Layer 3 of a small transformer language model trained on English Wikipedia (15 layers, counted from 0, width 128).
A neuron's activation on a vector x is SiLU(gate . x) times (in . x), where the dot is the dot product.

Input weights of the MLP neurons that the questions are about. A number n stands for n times 0.0079.
n3 gate: -2 -8 -28 -10 6 23 -12 -12 -17 -38 -33 5 14 -11 28 -20 -5 27 41 -40 -1 -22 26 11 -1 -11 -7 20 7 -23 -20 66 3 -7 24 -16 -6 -52 5 -43 -29 -7 1 -9 -7 -5 50 -15 23 39 14 -22 -15 -11 -26 -34 21 -10 35 25 -13 59 20 81 12 12 -20 35 -50 30 2 25 -2 20 -13 -41 11 11 25 6 2 15 46 5 -7 7 0 20 -22 3 -34 -32 -10 19 -15 -26 16 -20 -15 -3 10 2 -9 17 -50 -9 -40 -27 31 -2 -3 10 -32 -25 -46 2 27 -17 -52 -13 -2 -3 28 -20 -44 -51 -40 -17
n122 gate: 15 19 19 4 28 -33 -17 5 47 -45 14 20 -21 -26 9 -34 10 -7 -1 -25 23 -15 -16 -5 3 -12 3 -4 -8 16 8 21 -25 -12 -23 -44 26 10 14 3 17 -13 -23 7 6 -1 -12 -13 13 -39 -26 -5 -33 28 22 -33 -19 24 14 -8 -2 32 10 35 -44 -19 -19 -4 22 -8 50 5 8 -6 22 10 22 21 -20 21 10 23 12 -4 -8 2 29 5 29 -4 43 -1 5 -22 10 14 -33 5 -12 45 28 -10 -24 -16 51 31 -7 -17 -12 -1 1 -17 -30 -7 9 -31 31 -23 10 35 -27 -12 10 14 -14 -17 24 1
n124 gate: 4 21 -8 31 16 -22 -27 -1 35 11 -10 1 3 23 31 4 5 25 -2 29 -36 34 7 -16 15 -11 2 46 22 22 -48 -30 1 -5 26 17 20 -28 -10 -28 -4 5 20 -17 5 6 15 6 -9 -13 -15 -2 -10 2 -13 -5 -17 -26 -16 -5 13 -28 15 22 -26 15 -45 29 23 -13 27 20 -15 33 -39 71 26 -29 -15 -19 8 23 19 -16 8 -21 -12 -33 10 -8 12 27 11 8 -22 -10 -6 25 -27 -33 7 5 27 21 -17 11 -13 9 -3 -12 11 -37 1 29 -11 7 27 -3 -48 -1 10 -16 -25 19 -10 -19 -14 -33
n138 gate: 16 -30 -19 -26 -41 2 40 -7 -30 -3 -7 -19 -16 15 14 -25 -13 4 -63 -9 3 52 -19 48 -46 -12 -9 16 -34 9 65 -28 -20 -36 -30 5 13 3 -11 41 -25 38 -33 -4 -6 -34 -28 -35 -16 22 2 -14 -53 16 26 -16 0 23 14 10 17 17 39 5 -19 11 -59 -9 5 -11 -2 5 -30 18 45 -15 -4 -17 23 5 11 -13 12 -47 11 16 -20 27 12 -10 94 -34 26 15 -50 -1 26 51 -27 -9 29 -2 18 16 21 31 40 18 36 12 -12 -19 37 -15 10 4 -36 -7 16 -24 9 -2 -2 32 0 -14 -38 -34
n166 gate: 36 -9 32 8 -16 6 -51 -26 -17 -15 8 -33 24 -36 0 -23 20 25 6 -11 38 8 7 -10 -4 14 -2 0 31 -21 16 2 -19 4 -4 13 -56 16 14 -3 -8 21 -14 0 -34 11 -22 -33 40 -15 -30 8 7 1 31 -16 19 -3 13 11 18 29 -12 22 14 -17 4 -15 26 7 11 -48 54 48 -24 -12 -7 2 -25 -2 3 25 -8 13 1 1 35 11 4 -26 0 9 -7 21 -4 22 -16 -14 -4 -6 26 13 -27 -20 21 21 22 10 -19 -31 -19 9 -8 -24 -1 -9 22 0 -14 -19 -53 -15 -2 14 45 -7 28 -13
n230 gate: -12 4 -13 -15 -1 5 -7 42 26 17 -10 10 -16 -39 -20 3 -57 37 -14 -26 -14 38 16 7 -21 22 -8 16 -22 -26 39 -9 -4 -34 -15 57 -30 -20 39 65 -5 -7 -6 -13 -20 4 -12 17 27 -32 -14 5 42 18 -12 25 0 -1 58 48 41 -12 23 -24 4 14 -26 -10 4 21 -29 -24 -3 29 1 23 -15 -11 -36 17 1 24 19 -25 2 -7 -14 -46 -61 10 -5 -14 13 10 12 -60 30 -27 -28 -7 23 -7 -7 7 -24 6 25 -26 38 17 -2 7 -23 6 -10 0 -11 14 -13 -38 2 -52 -40 5 -1 16 -23 -16
n305 gate: 24 -9 -1 -8 38 8 37 -4 2 -7 2 4 -1 -1 -15 5 -8 -41 14 46 -4 2 0 5 21 -25 0 -46 16 -21 -16 22 1 -18 -1 29 13 -8 11 -37 7 -4 46 -11 -37 15 33 -1 -58 5 28 4 5 8 -25 -11 18 -26 -26 -17 7 5 -26 -3 -15 -26 5 -13 17 7 -6 25 31 31 1 -1 -8 -32 7 -1 -16 7 1 -13 14 -17 -27 26 9 -15 22 7 -6 10 14 9 -39 35 -38 2 -9 -5 -22 26 -12 9 -13 -13 15 -11 -4 15 17 21 8 -13 -3 -19 7 31 -13 -1 15 -16 -14 19 7 33
n314 gate: -6 -36 -10 12 6 11 -31 20 3 27 -8 -22 -41 4 -52 9 2 25 6 -33 -24 21 2 -8 -52 23 9 7 2 -9 -1 -1 1 -14 -2 -17 -51 9 -28 -25 -12 -52 -36 24 34 -31 -6 16 -28 -9 4 -7 12 31 18 1 -23 4 19 -20 -12 17 14 3 38 45 -3 -17 -33 -24 -64 26 -50 20 -28 0 -7 13 4 -7 15 -57 -30 -41 9 -21 5 -7 -23 3 -20 -3 -12 41 -6 -18 -3 27 14 26 -14 42 -28 20 6 -17 49 -1 -9 -12 -30 -20 12 1 -10 -20 1 -20 -23 3 -21 -9 -7 47 -8 5 -4 -4
n3 in: -42 28 -14 29 3 3 9 26 -15 -60 11 -29 -7 -20 -7 11 -11 2 31 -25 8 -12 13 -25 12 -42 18 -1 6 -32 -62 20 -11 -28 35 -10 1 -5 -28 -21 -14 -14 -25 21 38 -18 39 13 51 11 9 0 2 -10 -20 -39 9 -15 -19 -16 -22 49 27 35 28 34 -27 24 -11 32 -7 44 24 -37 9 -44 -22 -17 3 4 13 15 59 -2 -26 3 -23 -18 -30 -11 -56 -2 13 16 -13 -4 30 -40 -12 -21 11 -14 0 38 -47 -4 -19 -31 30 -3 -1 7 -8 -25 -22 0 -37 -6 -26 -15 19 -8 47 -4 -41 -10 -47 4
n122 in: -14 24 -21 -11 44 -30 -17 -20 22 -61 -5 39 -18 -46 -9 -9 8 -2 -12 -6 40 13 -24 -3 21 -5 13 12 16 5 -13 16 -7 -17 -23 -25 6 17 -17 29 6 -20 -1 10 -18 10 10 -1 8 -43 -1 0 -16 19 18 -16 19 21 -3 1 -1 39 11 28 -52 -4 -36 14 -9 5 59 -4 -21 11 21 -10 8 24 -23 4 8 9 26 13 -20 -14 22 7 14 -9 22 7 6 -26 9 25 -10 10 12 21 7 -23 -27 -28 2 39 -14 -16 -1 -23 -19 -17 -36 -21 28 -21 -4 3 -10 38 -37 3 6 28 -20 -4 25 -19
n124 in: -6 -2 4 -11 -21 1 -1 26 -12 0 -17 -30 -7 -3 -15 17 15 4 7 -14 24 -11 -6 3 -15 6 -7 -12 -11 -19 31 19 -2 7 -48 -32 -20 20 9 25 9 -22 -32 24 15 2 -2 -20 19 13 20 4 13 11 -7 0 20 -11 21 11 -1 9 6 -17 19 -6 26 -26 8 31 -6 -14 22 4 59 -18 -29 19 45 2 -6 -14 4 26 23 6 44 26 -4 -10 -37 -24 0 -8 35 -17 8 -2 22 37 -16 24 7 -24 -3 21 -20 -38 2 -22 -25 -3 32 -10 13 -7 -15 -15 50 8 -12 4 15 -21 -2 19 5 34
n138 in: 28 2 12 33 15 3 -30 32 -11 10 30 1 25 13 26 48 -51 -31 -19 30 26 -3 67 -32 -16 43 -39 1 -11 -44 -35 -9 19 25 -28 -12 -19 56 5 -14 20 26 49 -13 7 -24 6 -27 2 -2 23 -10 -36 1 28 0 -35 -59 23 6 -25 -26 8 -15 -69 9 -14 7 27 -58 -8 23 1 -2 -9 14 25 -5 41 4 -13 -45 -33 28 -2 -3 1 -7 -11 22 20 0 -2 0 -4 2 18 -15 19 2 2 -3 -32 -11 1 -21 13 8 -69 6 -12 -24 8 16 69 31 20 15 16 27 50 -1 7 21 9 -33 17 -14
n166 in: 20 10 -1 -3 -5 27 -21 -9 17 -10 36 -21 0 -9 -11 13 14 20 11 4 18 14 -35 29 24 -66 -11 -11 18 9 29 4 -17 -11 21 12 -41 23 -14 21 9 9 -18 21 0 -13 -27 22 30 -15 -41 14 -31 -3 29 -10 16 17 17 13 23 71 -25 0 -8 35 3 -20 -4 21 -21 -19 30 9 -10 1 -27 -21 12 54 -28 -6 3 34 -26 22 7 23 -41 -3 -16 20 -26 8 -13 18 -15 -43 32 -10 -3 -17 -7 7 -12 15 -11 13 -35 -18 -8 26 -18 -2 3 -24 20 -24 14 -19 -47 -3 10 16 13 -6 7 -1
n230 in: 7 41 -22 -12 20 42 -5 -44 10 14 41 -5 20 19 9 -2 -8 -20 12 -12 -45 30 -20 -21 -1 1 2 20 -21 -35 -11 -51 -3 53 7 -1 -1 -11 62 -15 3 -45 -24 -4 -32 1 -59 45 20 -5 -2 8 15 -16 -3 51 -29 -12 30 19 13 -26 -9 -37 2 21 44 11 12 4 25 25 23 17 -13 2 -43 -8 2 -13 -4 46 2 -20 6 -3 -46 6 5 22 0 42 -21 2 33 -3 39 -20 21 -8 0 11 -9 24 -9 35 41 -16 19 -20 -4 -7 -8 -11 21 -33 1 -24 -23 -5 10 -28 -13 0 4 34 -16 -16
n305 in: 15 3 -7 -20 50 -16 35 -24 9 -8 22 43 13 -9 -17 5 22 -27 1 44 -1 22 14 -20 22 -23 3 -35 -15 -37 -23 27 -9 -12 -9 32 29 -1 15 -20 1 -11 50 -2 -35 16 34 -22 -50 0 -19 -15 -25 -6 -27 -30 -7 -34 -22 -6 8 25 -17 6 -18 -20 -6 -27 29 8 1 53 25 23 -14 1 16 -38 -13 -9 -21 -1 8 11 -3 -16 -15 20 27 -40 -14 21 -20 -11 53 14 -39 3 -19 14 19 -12 -7 6 26 -7 16 -14 3 14 21 7 26 29 25 -8 -2 -12 -12 41 -10 15 16 -17 -18 25 -14 39
n314 in: -29 2 9 -13 35 30 -34 -8 -40 -2 10 14 5 28 6 -9 35 47 30 -18 18 8 2 -1 -8 21 -31 8 35 23 21 20 -20 33 55 -34 -31 -35 -29 5 -24 -13 47 8 22 57 -22 8 -24 5 -7 34 -14 4 -1 -5 -30 -8 14 -8 49 38 4 3 -7 12 19 -2 10 23 -21 -51 -19 -21 -5 -19 38 -32 12 -8 -35 3 5 -36 10 -5 8 24 37 10 -14 -5 16 -1 -23 39 25 -5 -23 12 17 1 4 -92 1 -14 9 19 -65 20 -9 20 -37 -23 5 -5 13 29 -18 24 -45 -2 30 27 -3 12 -2 18

Each question shows a token from some text and the vector x that enters the MLP there. A number n stands for n times 0.023.

"Brid": -7 3 31 14 5 3 -10 11 -8 -7 19 10 -4 6 -3 -2 18 12 2 4 -30 4 2 -3 19 -2 13 5 7 2 -7 -8 -10 -9 -12 -16 20 -34 -5 -12 -12 -16 26 -2 -19 -14 11 30 12 4 -10 -7 -7 11 43 -7 -15 6 -15 -8 1 4 -1 -11 -9 -3 -23 15 2 -7 5 7 -15 0 16 -2 -11 8 -2 -8 -2 3 5 5 -4 12 5 -26 1 7 17 -14 -12 15 12 1 -7 9 7 11 -6 5 -1 -2 1 17 -10 -5 11 8 34 -6 -3 0 -16 20 18 27 7 35 -4 -5 -5 3 -7 -21 -2 -5
Which of these neurons fires most? n122

"our": 2 -7 23 6 -7 15 -9 -2 -29 -3 12 3 -1 7 -8 -5 16 9 -31 20 6 1 4 -22 9 13 3 -10 11 19 5 -2 20 17 21 -19 -8 10 -2 -7 -13 -3 -3 -6 -12 -9 1 25 15 1 10 -10 9 16 33 -31 6 -3 0 -1 6 19 20 -8 7 8 -18 6 6 -3 -25 -17 -5 -8 37 -2 17 -5 14 8 0 -11 -42 12 33 16 4 4 4 8 36 -14 7 -11 14 9 -9 -1 25 -5 17 -7 -6 -7 -14 -5 0 -12 5 6 25 -1 15 0 -6 10 0 -1 -2 3 2 -8 -7 -15 -4 0 2 6
Which neuron fires most, and how strongly? n138, at about 0.6

"ation ": 3 -8 8 0 2 8 -4 2 -15 19 -6 4 -7 -4 -31 -13 8 3 -6 4 -1 -10 2 6 7 -11 -11 -5 11 3 -7 -7 -7 -5 -8 -18 -6 -8 -5 -3 -5 2 12 -6 15 -9 0 47 4 -14 11 -6 16 7 -5 9 -1 -4 -9 0 0 -16 -3 -14 -25 18 -7 0 13 -10 2 -5 2 5 22 27 -20 -6 29 -2 -1 -6 -8 11 6 4 -9 -18 -5 5 -16 -31 6 19 8 0 1 11 21 -1 10 12 17 -2 3 14 -7 -21 -11 7 -72 0 15 3 -8 -9 -9 -1 -7 -8 8 3 12 -10 -10 2 6 6
The two highest activations, in order: n122, n230

"| ": 3 1 0 -18 -5 9 7 13 -4 8 -8 -6 16 -4 -9 5 16 0 -11 8 -1 0 6 -13 16 5 -8 7 -10 4 12 6 -6 -7 -8 -7 2 -8 -6 -1 1 6 13 -4 -2 4 24 32 5 4 6 -4 7 4 0 -3 23 0 -3 -4 -1 4 12 10 7 7 -6 4 8 -10 -2 -3 -1 19 10 27 -3 9 -13 -13 -2 -3 -15 14 2 15 -13 -4 7 6 3 20 -15 -17 -1 9 15 -12 20 3 -7 19 26 1 0 1 -1 15 3 17 -93 2 -9 -7 1 -14 3 16 -9 -5 0 4 6 1 -8 -11 8 -2
The two highest activations, in order: n305, n124

"Bur": -5 -2 7 15 -4 -1 1 3 -32 -14 27 1 5 -7 -1 -6 35 -11 13 4 -29 -14 7 -13 2 7 3 7 5 3 1 4 -10 -6 -14 -13 17 -15 2 -11 -18 -18 18 -5 2 2 -6 32 10 2 -19 3 1 13 37 4 13 10 1 -10 -3 14 4 -3 7 -10 -3 2 -19 2 -1 27 4 -7 17 8 -2 24 2 2 -2 -3 -1 4 -3 51 -2 -16 4 4 9 21 3 15 11 -6 -22 4 14 9 15 0 -2 18 -4 10 -10 12 30 0 10 3 1 20 4 -4 15 19 -14 15 5 -4 23 -11 1 -11 6 -7
Which neuron fires most, and how strongly? n3, at about 0.33

"raised ": 6 -7 11 28 -10 16 -11 24 -23 7 -1 0 1 13 -12 -15 9 8 3 0 9 -5 7 -7 -15 -5 0 -5 -10 32 11 -6 -3 -2 -14 -8 4 -14 0 -16 5 -8 23 -10 -7 -1 -13 9 7 1 3 -13 11 -1 -21 4 -13 -10 3 0 13 14 -1 -11 -9 10 -17 8 11 -9 2 21 3 17 6 9 -9 0 -1 12 5 8 -8 4 -2 15 9 -17 -2 2 -7 -30 4 13 2 12 -15 15 15 -15 -16 8 29 -12 8 5 -15 -34 -7 4 -63 7 -5 5 13 2 14 -8 9 -10 -2 -19 12 -11 -14 -9 15 12
Which of these neurons fires most? n124

"set ": 3 -16 -8 8 -6 -3 15 13 7 24 -9 -12 1 10 13 6 15 6 33 -8 -14 -17 0 1 1 -2 1 -7 8 11 3 -11 1 11 13 -1 8 -19 -6 -10 5 -9 29 4 15 -4 29 41 31 -9 29 -8 0 2 -2 5 2 0 -15 3 -5 3 -1 -9 -3 11 -1 4 22 1 -2 -14 -6 23 0 16 -14 2 5 -10 -3 6 -6 20 0 17 -18 -14 -2 10 5 4 15 -9 -1 -1 -4 12 10 1 -7 20 9 -5 -3 4 -21 -25 -7 3 -41 9 0 11 12 -2 13 -19 -3 1 0 -29 6 -2 -1 -19 10 15
The two highest activations, in order: n124, n122

"on ": 10 -16 -9 6 -1 15 33 7 -15 9 13 0 2 8 -12 17 26 6 13 7 3 3 -1 0 11 1 2 3 11 18 1 1 21 20 -11 -9 9 -17 7 -34 2 5 -4 -23 -8 6 6 44 -2 6 -9 11 -4 6 12 23 3 0 12 2 15 -6 27 8 -9 3 24 12 -6 20 -4 5 2 12 11 30 8 -1 -5 8 -6 2 9 14 10 12 -2 9 -7 6 10 2 0 4 17 10 14 13 19 4 -16 1 -6 2 8 -2 -11 -10 11 4 -50 0 8 16 17 -18 4 -2 9 -1 0 -8 18 -12 -21 -1 4 25
Which of these neurons fires most? n305

"ed": -5 -6 20 -27 5 16 13 9 -8 -12 35 -8 11 5 -16 10 11 -17 -13 -9 -20 10 2 7 11 0 -7 -1 12 3 -19 1 16 -3 -17 -20 6 -18 -10 3 -11 -23 -7 -6 -8 -1 8 19 0 5 -5 -2 -12 26 17 -2 -13 -10 6 3 7 4 7 -13 -14 -10 -30 12 21 -9 -7 4 -6 3 37 3 -1 -11 6 2 -2 2 -33 3 -15 13 -2 1 3 24 27 0 0 11 -6 11 7 16 13 18 -14 -8 -4 -12 -5 7 0 10 -2 10 37 -7 34 -16 9 13 -3 -8 -1 4 -6 -15 -9 1 -11 -14 -3 -5
Which of these neurons fires most? n138

"y": 5 -16 11 -2 9 9 4 20 -33 16 10 5 -8 -4 3 -3 17 11 -14 0 12 -2 4 -2 16 0 7 -18 -1 11 -3 1 7 -11 2 -4 -5 -29 6 41 -22 6 19 -18 -2 6 -10 35 8 7 8 22 -10 11 21 2 -3 4 19 5 15 -7 31 -20 -1 3 -14 -2 -12 -16 -2 3 10 13 35 -2 12 -6 -2 -8 -2 -6 -36 -3 3 26 13 9 8 0 -6 2 -20 -2 8 -10 -4 10 20 -7 8 -32 -19 5 1 10 -2 3 -3 13 18 -12 8 -3 12 6 19 -19 -6 -24 -7 -15 10 -17 -8 7 14 12
Which of these neurons fires most? n3

", ": 3 -7 -3 3 -3 4 5 5 -9 22 3 7 -13 9 3 -21 -2 31 -2 2 -2 -8 3 -16 9 2 -13 2 2 3 -5 6 17 -4 3 -8 -1 2 -7 -7 -1 1 9 7 -14 -1 -1 36 -14 6 6 -7 4 11 -3 11 -7 -4 8 11 2 4 8 -2 6 -8 -2 4 4 1 3 -6 -6 3 1 23 -21 7 -14 1 -11 -8 -11 8 2 19 6 -12 12 -7 -7 -7 -10 2 9 -4 -7 4 18 -1 -3 4 5 3 11 3 -9 11 -19 23 -86 -1 5 -7 -6 10 -7 15 -18 5 6 -12 2 7 -19 1 8 -8
Which of these neurons fires most? n314

"35": 0 9 11 0 -5 -1 -15 11 1 4 22 5 6 -3 -24 18 12 9 -4 6 1 -7 8 10 24 -1 -4 -6 4 -2 9 7 -1 -5 -10 -8 -10 2 -2 -4 -16 -5 2 -14 5 14 0 56 12 -7 -4 -15 0 3 -23 -21 3 -1 -20 -9 11 12 6 -1 7 -7 -14 14 -6 -19 -3 -10 -9 17 2 2 -23 -15 17 -9 -9 13 -5 6 -5 25 11 -26 8 -15 9 -8 6 -4 -3 13 -2 19 23 4 -11 18 0 9 -7 15 -4 -7 19 6 -15 -17 7 -1 18 -16 13 -1 -11 -4 24 6 -3 4 2 -18 11 2
The two highest activations, in order: n124, n122

"himself ": 1 -9 6 4 -6 -15 24 8 2 -9 -11 -5 6 9 -10 11 8 11 7 6 -13 14 -12 10 -5 -10 -9 -7 11 19 -4 -9 -7 -9 3 -10 1 -24 1 9 1 0 19 14 -17 4 -5 11 11 -6 35 -10 7 6 -9 -1 10 10 -14 -6 16 -7 14 5 -2 3 -11 4 4 5 7 4 14 15 0 25 -14 -9 22 0 3 -18 -24 4 5 22 7 -9 -20 13 1 -2 -5 12 4 -20 -2 26 9 9 -8 11 4 0 -7 -11 -5 -27 3 7 -69 -3 16 -11 26 -34 9 13 -14 0 -11 -11 -3 -10 3 10 -3 10
Which of these neurons fires most? n124